Layer 4 of a small transformer language model trained on English Wikipedia (13 layers, counted from 0, width 64). Numbers have three digits each and are written without spaces.
A neuron's activation on a vector x is SiLU(gate . x) times (in . x), where the dot is the dot product.

Input weights of the MLP neurons that the questions are about. A number n stands for (n - 500) times 0.0016.
n1 gate: 465394369564524573506548547659486636476385339453672597520477488492478506579559476502643319462610610567556709469240415416593306403328605379345378428564578509407514545493568660660660352548616469
n8 gate: 537536385449463577624372275478431546479513559339323266571686402360478352517344291558633461621512680518529560325433497527459477574572527561348556396595614532491582444518516493351600690388281625
n12 gate: 403360538388439327527535324545520369569385318526402459447554416555532275400439642443528433464484283549483565740633386528252484443386477557459309404650452508419597616404452436654550477379595532
n19 gate: 493498500395787476648512550413440635512543605446536725483457456469521545313492436659472454530652632567512464384500501329428532642698386588444505566528464405608365469375471570478423592477438733
n32 gate: 520487607531467484265342433456639473561484600460710566341331587450474578461495595605500481545340605625713587599596685645554608492378453629427436472538503588683483293474581660529361544738467470
n34 gate: 352542590362560697549460399554667445514554549400231480362515225497560376499511587582713609412574515517568463289633274613508350411536279564537644423556433486513627691525508477621528634554580519
n48 gate: 497503569425495526356523391344657481586522689374606414296363482578726626397310438522460404526402691507419435443526624489401686600579541592579303439536379465497565512449450499371524495647387419
n71 gate: 592502471372561433363354350481530582453583422414395420451491620635576513446642565334532569570575587498483569649391600493586447438459422751615282493514536490486371503528333311515503365401436734
n85 gate: 434607369619364507430524444553376384316446499579407479499432324339620511441319388456591498472696474397517503418530530586370524671377493592592416641335479788512624613484309481459560421346467384
n86 gate: 663434562612426470489557645517398574505543530461327624473781499707461705579470507569422521729583547565518498532609433431538513541606562355452490421551552669555615436371554596523489461508439567
n87 gate: 527360574352386495494535339682565467386503456484501455744622596658450602423369560580517526421460459544520453612504536486459386403510434542475500512437571358612589489644502713350420961458537510
n89 gate: 510417482527516614363595392527349424299599253524561445569460549524408563468503592294382545589487461641562707600344537600446584380570602490621408386464535512617626678530299411470474321637479474
n93 gate: 628592590425567521517490421367551479321559622440595590222667200540516505532518286601387401440690564536484464416445600498332365565526462527639345621543418599485479479423236384397633522494445433
n104 gate: 549446520435488539442548235596441578242451454653399414373584455416605621427518479611563551324631689388567463606590464305542388497398406520463517545696480398710463359602490416693614621526694523
n107 gate: 608571456496525577419509648705439369528359515465467450506605568552460524452489380449641428512552447524598501392399305382541558424468592424660652646485580550486512469360489546326680426684661527
n110 gate: 429343700398370467567498629530390586311412470430497404549542456567557595635567363761540623434618633550534559420406450513504504590716636531456433532581460268530601526472645509423524595707395340
n111 gate: 557487415501547538506472373420589523353553412700482527426451327450575390469379281515531273552555387635618489442410416544425539569539434479668508442560678500529588379636473349481495506462424551
n112 gate: 549435269512502483498585550486362403537534415546502401412570583490491481414525471327636370314340563428388557544393452453575799693663528410288483517340427518605479660505330336607565562527536451
n113 gate: 539477446545575422195600519310573416455466696463534437560512430630529705548388645514532620598643470725537489495472610439425554465403435495330510594370718366487721529427466397654553608489661367
n122 gate: 483397348534340363492560439330504408411727362434526480635560558647520600462531338560509532655484424506459665512682417553391377432502560487603521423574611409458370655461275420506621457486652460
n126 gate: 455757464268566540513540516509411439645433500359543410673545422503623590385510478415632443766664612634665452405417406487476288456595577622375491368485476442505601426475592682405414520645291547
n135 gate: 593541596353513569254730387378391516420473462494574500370583505386395564609483494405586418550340629438466557679533484534606437480411473511446480579464646496434313496632483677323495401532533575
n136 gate: 509310567445492362514436615475507362509496632605503373496594502396419347588479421526339512632369426648456347565517563587512375693482547410419395299536445442458564510693309515418420417493384513
n147 gate: 616579676561375302547442457511628429411452401495622425607344542585521617431514663641544445461554511339581504607378596479573568445712623560521648512448570400546361503599562502427696434621473472
n149 gate: 572481532478322577539633488548469580369437524577712593418604466557408587306448748514733616678422400556526573630468417380555515338310387521556567300650391505558476584458651601374529567275538413
n150 gate: 517579445408540476471410461687456426494496549326392383561489363422602690316550620418492459526615367538379469697516499533450499522436513728652346487620651443511667545573536465608418504471407501
n154 gate: 417504512642551542530333489589571326439572383564525434490481439553472480597615273459676554491488511689298624412396432645337543746363567561647399630585403490572385696387429567406404681558351330
n171 gate: 644615480504430479447507404632639283336549373512495312532362607573395558514685496380467370494601557720540732424494526496496543409490618413631391515461660549446599377422565497614494730576607503
n177 gate: 618460393550414470557598342500480571432520310496399522585425714592371441546618399563451401481722634555332549342294635508420508501342416396369590369453340719502343349441470350621461588564500525
n181 gate: 401593600473656506467462495357352323340288503546801604434554490570573603486533458587647545666446619435365685510543436421548439440455614557399477326332601544503455667268619594523437522460473436
n185 gate: 454585527407574405425687369576462551616382458502512572298417629470517692579714500485479432620539590567667466602548576346658429532408367569537396465501660470344383548284500390491504682597577631
n186 gate: 516484389509448810270512436633412543481548576650535621503622590464500491494416404516602635588438532482427541535416490496584465452400468647270517542447477554589519691380671378413452694359501447
n1 in: 411553498398483708375679690443406470474758387460624494537582461688336461412548555527474473561527557572385531575637390548330367456510601623502461521673409419388420444356393588650628626478616478
n8 in: 372561508557543496437466393691462427450543497620409432506705455374673464464490585505651454548277604491562613382363413648569587527432553200485346522316447442612533398578510398305495483609537790
n12 in: 591427460342374456606549371647563498546544426452424511513472440525519358494529656302542652440454436495516446456479414515391555684284412521429496578140443527427342570541555530504592561431513453
n19 in: 480468655326736490400620493512410575465596603428535521328404495632369472401385428675491374599635616461423524486583463376398571613683509509341473534463418369484355409460543511468524404525373796
n32 in: 481390677514403445448388548490518399579418619486430689357440477573499513554334496668320626513319473661651638554502542505676374397543604595422548546509625593430615474518419720452344369356474529
n34 in: 528640566662640406404684576639326494452641388515479606500538544418464327519561707451485481441558496368493638489510652535759381441352583481475417554611512436605442409522632437557445531647473508
n48 in: 554468598457685446470550440433676413593470528413481344350397410465559630384448497390441459505464637528299460549528300667533350560493502636540528436498662492406757555646600418401424461404564314
n71 in: 607455490325416586415475302354632343637554605575546482429493477681418555628418636537541626440573493442575479590248576347479545527478418562598569643420447523402410533535449568484482407622363637
n85 in: 615445460460544694469504469545609700568526605516394562585546334495280302450443518447276454378495426406528457590435520490526366531386396253408502702434421532435542680376566474375405537531547624
n86 in: 616433439526419616444410597368421589508596501499470646456553397704475575500558347537523465724493521517517456511506353314434528432590678445401531446486619671658627550433549608411744434445435480
n87 in: 434432539622703446429392496525433469360547489628286648288508591466247421430497324602544598542543505640462623565668380546608439644455473437506677646509462498295442402604430425568572522559543493
n89 in: 440569483442472580439564417431487562341433531692519533378415581510631444576352420431526597509318476484481468617385536661485602500545526499683520455506588501691552483618246433339470312576571531
n93 in: 646649682602516465453611395542265579658557629406431547587638574358605634545464394449603506652404617586616443370468493527752652557462444572505445312429430338477435551612471462372234548439446341
n104 in: 539575553497506474434184499365615495528487388465555582588339539512476580550684506420586388474406424660516640590461486524570556345324618656291493438491636318521714491445587565385508399564391562
n107 in: 599427566527490510343449611510393478564433427585469510265426376561553415471379516547482425453242435443564644520676380396525557495646518505495586475624499499636572437502558527570634464615563555
n110 in: 542514382441572596412539371413408440588652556550487613650452729376461613494471495502651526402402471541336540638555533509463548420493543280431569610431663528553233375418450449540468544341571506
n111 in: 569540497410507522516542544364622408553552638274390456447428400555394467561352481378616422567656553389569406328424445533528322348602473558549562464470470482558448502592422566520567521424388505
n112 in: 736414370446497483339571465483597415550589655440636529462517684526581562569523727527536471257377362576538649456599584456431519358351478541362439520530600614620484523562472495453507543596356519
n113 in: 512463487579543512533343489357573414470607574689501437536200370701562431495421514410441609456571510428446645506579467477629340501601552585469567714449598436558510600448559529625504611419504565
n122 in: 597634492539361505443454410518465430414517571587596699603512570636425550452490568463639437499355338506450464394408413495608555578517443531414557466572544332551272583479434476386575541575552291
n126 in: 698257382564454427605256621604523716582407440518441422522594557377510523381608471424283390411529337553589436533330406392737575555528420568536334509473398532584423429517579593581465400446548462
n135 in: 487533556528556633513503450542439273407582337409655701492583638407545539398573583545675552553483316567570488313471417492605700333582464537396578424610543575441484495452608520493511606648441514
n136 in: 506644425596505527567604522458457578633409426359367508543497494654561449553606530675394537638515630614363484507531548547533608451489422538400609655596465414643428366285550621551584541488365433
n147 in: 438479484694524528441482458543502617668396537296584544546577422544309433413486621455489386377688498636519451632474543557436529313531400567535477544530396371603464530367650448583441530623573516
n149 in: 532480376407581453516418713569457599513720389426500553478515452457305614530550392348611382568526510533418378545499645536519504474417311412490362451616356506518415426535294452545501443518671430
n150 in: 497646561540461645380443449438382589372646466464565476420481467252338384649525471386398741420541395446431547718555489487460425331539528423458547539547525557543558411480478505604468622631417704
n154 in: 351518511521327647410497548440509533443508480263631436391487500384428405543675354576455440525545325572437456440632400515514535596541536470557368505505433502493451461666397597646424315499515406
n171 in: 419498605659572486520493506307380500462362651492507653427495361417820501563347428649490736383484485557482423483589422541543642525453320615427387579318661484373537491566657505472465418514647299
n177 in: 621381463477277676457445472649366490490583477419302377352477421572471458442461358525378479494569615711559578456440552448537549387543479420547487433629327473538378486655519305410542797453418467
n181 in: 506488390547439534542378613578619475499672520523495477359442471292530411700638313573542451323369438712428518554650447502514603475441594531425499674568384506599406523462407425498483597565382612
n185 in: 571478428502591497346485522660582545411422458546691439329540665327413567572412500545476488744531488474518426658621577333630558560691497498502399413467703527579490615368513539605486756556505551
n186 in: 592424602696474376332485468317322474617716524402352564485620463374327533438523574404511487439408315517515402414669411628659536632382590653639387539462407469464478569452579522484628507586697416

Each question shows a token from some text and the vector x that enters the MLP there. A number n stands for (n - 500) times 0.0049.

" H": 393505310586542512494278791348544450653505342270513335581408436600523434522539475565461284460403480354401411625799552400524501574438561428598485574448457526555647295544728395681533474354425571
Which of these neurons fires most? n93

"ier": 476533588636696430660432398461382634223541520615304505781356649497398523611419750347319334627668484489508375383504571492493594560414387404491345487379463379449480469636658445385347518517541428
The most active neuron and its activation: n107, at about 0.5

"d": 423445509633480596523384508598405523472475364516564418253351547396558685673342692621430341684238504601469435531674544414605312410611634295510540425628484508400566308562374472396578501400326453
Which of these neurons fires most? n32

"op": 433814493534536465668439509483339509680516638536493451377390749355544609583376696577340252540505384503611425377588250640508394423550558383399162357501536512441608490539415462565467626410411387
The most active neuron and its activation: n71, at about 0.4

",": 306501512493592587438521637454413750406599568441654655643591557532449631482306381466315410366360282397441509459708469402659476470286571721511454635337520356690394419516542400510323335572628533
Which three neurons fire most, strongest first? n186, n177, n19

"i": 426558428553618551493391520435412639567561777495317474636555600561549511576585641530288502429418726395500398287725351441458504346545517631469612701360381444522489486698547241449350519443507509
Which of these neurons fires most? n185

" or": 378492633426546639480329485318440419438537450428480496472721598594716559705532593458400491487368508493403718515447480454498413381613540353584499627471560253612796429553376389331665319582600298
The most active neuron and its activation: n89, at about 2.4

"outh": 532614381605616677589373274484319385565521495420500445403314571480639482442498619422373559574489502539383399453485846642431459450212418474635538615258368608599597458379644331304385582390345479
Which of these neurons fires most? n85

"ister": 306199514528577408687594418540563507606618365300374432358392366553468587551449675214218476430387502545461351503557269495430554528684436441565336570653502510452540593536733364621520503541385442
The most active neuron and its activation: n12, at about 1.5

"n": 457496562583486499531507396459420550263696318379486471443545453477545551675276688537663362500455568502559519536782490456599628512496672398396678611727386652351554283413482566282465361464369439
Which three neurons fire most, strongest first? n135, n86, n8

"\"": 440394428440549490512467614635437484585482419342447527448333647539385681525538530470541321461388315573501633420384690570637544337291535404243501729516335533754473489641563419711548404706462575
Which of these neurons fires most? n112

" was": 411452587416540594500544644468507602181676577479519702509684472482639481637481564587420543597473274443416459549538522533616532643378475470417348669352442093530637384666620283716569457449422465
The most active neuron and its activation: n186, at about 0.23

"-": 486548681556475577605302554492212540404492473496425261520730652503442454569390679616368534522202538590450469545515511433471449463333563539583716643705395498750569554536401510548561703438265347
Which of these neurons fires most? n136

"as": 411516367404506385486556584496468449497736415457478497545642734505456539635501700338341386328573569558511587558506473407640497488592612716463397529453373734575484470620606257242486492249427429
The most active neuron and its activation: n112, at about 1.1

" Com": 458534452450535343660395291479439411701500524268463497760483516493591332532451474585418300512350328505432485546579335420664538549655431491653327518616331192585715411533404454585491530483208355
Which two neurons fire most, strongest first? n136, n126

" f": 457644398437575662564344677544374599385406312596417429384486701590641545651392604623637312404474338641587483517458531459554573450420580347555373574321284597351672493506412332744488547566318444
Which two neurons fire most, strongest first? n112, n177

"ition": 485467607504444504420560349581417266589604374473619556535498446339548618543533743527426457304405298557428247376689334517596302331701402465414449624476500136572484489517635374396560563568423447
Which of these neurons fires most? n34

" the": 431559510445492371419609496353422626610569205455462444506593558607539447637229553280470443512490380216469439601649417479632532617342524392626440754314501397426449356609444486475434516439308670
Which of these neurons fires most? n71

"uc": 512504365447477463582496756556388544484647634379606503307489694666392454658259667481363522275366514621507238555573548509469615593478287720459401404511393677398533447431525466342568625444385398
The most active neuron and its activation: n112, at about 0.59

" re": 337647719491510586612551553404418631488456728390507439565592737477610456754494644511634555599347389701434445527482647500611496613592478425697370456571215432654535373521467562472568366433553535
Which of these neurons fires most? n136

" when": 354743649398538536471580414382287590330492402527508734451398662491577722493443445258420416439452426251353430555601589370617470514262555663543383539413524378751620474513620444374465473538494445
Which of these neurons fires most? n104

" com": 392635489541577334646530258403392523503363749414498454507459611667706471624439551632542315347520350604434576566473323321600367572583528447566369618412404188543579388448627516691556621531421348
Which two neurons fire most, strongest first? n113, n149

"son": 293479669535788292574578208574503320775473611424384528509451381377446508488590670495585546483524406376403490430512529512552448492549564397582712382331335729456517448526655484327372549589316289
Which two neurons fire most, strongest first? n34, n1

"f": 427668489487569515533491425649419655618453265447422441515509729394690535733364608618517300319495595600696308479640601415585467354558646517537501572464377557478636501549462325696617442467362397
Which of these neurons fires most? n122

"r": 509539362559381613511199501636344493292627429501676499523586635285568661550281651589475325531416658476573455462728515420550454395671454397553783538476356319409573426659570447532487647584429451
Which three neurons fire most, strongest first? n87, n8, n12

"enc": 424397526604471508384481703490570472491578514515468445450256632502409388668344591534393388324193417617404733498498518647549573379619577575384423470363492445461530246283383503484532504302259332
Which three neurons fire most, strongest first? n32, n112, n136

"ver": 470510444544607390691545565575395273575569444262442321520445615493532663527387676338518390215423530578546589620680614427654477526289673473480472757478465339571457519563372469433607455330520493
The most active neuron and its activation: n112, at about 1.5

" s": 375654601541600495565270744442253534297633462338455409406580562750689474569576517323536508407421400505476406553493436474634360460588344482434517433314275587611567402423537461691624557359438548
Which of these neurons fires most? n86

" p": 524704621508503598530183695398313500515538338324370350404657622805435498581414642738473377425435279623490531483444489480550518531383466378372434583341400668484628458518472467396506586421520514
The most active neuron and its activation: n86, at about 0.87

"ire": 399464439588703513587796528546447401328520347392720694429391498565347460706565674721268486448408470568535448427628519661635518484425433217497564606590394603614600499535507353482542591552409416
Which of these neurons fires most? n126

"e": 252476414586620566457665354591370487342522443446521490557442654465625673728596494474327397400624553489513398543788621470543468328449543517575387628677371542328541534789510451382498526272408564
Which of these neurons fires most? n107

"uch": 345449491460630535533627753625459544309615381488512491696385602686633418692504616558322458574349504558232606435571663529336376250570495651587691531423442536546613465380574529499592598489289376
Which of these neurons fires most? n93

"ur": 378436529511477409551516546591608490413499538506521512527479531509555568671419629434240324278607530557697540551645410384567643356344629584722494494367598461381530314589579449271569587264583205
Which two neurons fire most, strongest first? n171, n19

"ort": 614627596632432334596338400572588383390469335559504657586419624499461520620296510377349294476482491808439289476523368386337425570404491602487216549389378724633473425426487361418413371439537411
Which of these neurons fires most? n12

"tern": 403449483540699635567657651447418302574699538525442569576632525386623554476369578395348570376354503580329449421590157251659412467464612446601331736591444446461410398500408512463603663382416551
The most active neuron and its activation: n147, at about 0.23

"p": 462851570443631583404141482522472714685526342463600407389547599480428578733401584582456344393391345623432391422616322499431482345564493422524370593563347574449406460348400369347476530318485451
Which of these neurons fires most? n154

"amil": 388512482510429516486407730531422318539521719525654465572510616500585673567253672400463360517648548637560689450595335611507562343592453431407394652529599626507583398247449387448349511413144433
Which three neurons fire most, strongest first? n32, n113, n181

"ed": 290508484530498425449552417646549470548588490510267463411423518425539634609386555529473343375517603443367411491627388600745496294489543502469228719698589357382424415714577376634561506245417454
Which three neurons fire most, strongest first? n34, n86, n89

"o": 285522281569691596392441404452387565388530519524377555780502531528381561750379557666502636454517616514569535607753329530504673325273428491519326648425404505558457503573565429410483527359499333
Which two neurons fire most, strongest first? n186, n87

"ir": 363527541394543639572518493620552399438796438562504505453426504544411541499288589461317514504501551587765379500609409488504676424523478405546465475565267567426485278643771396536651728475541376
Which of these neurons fires most? n87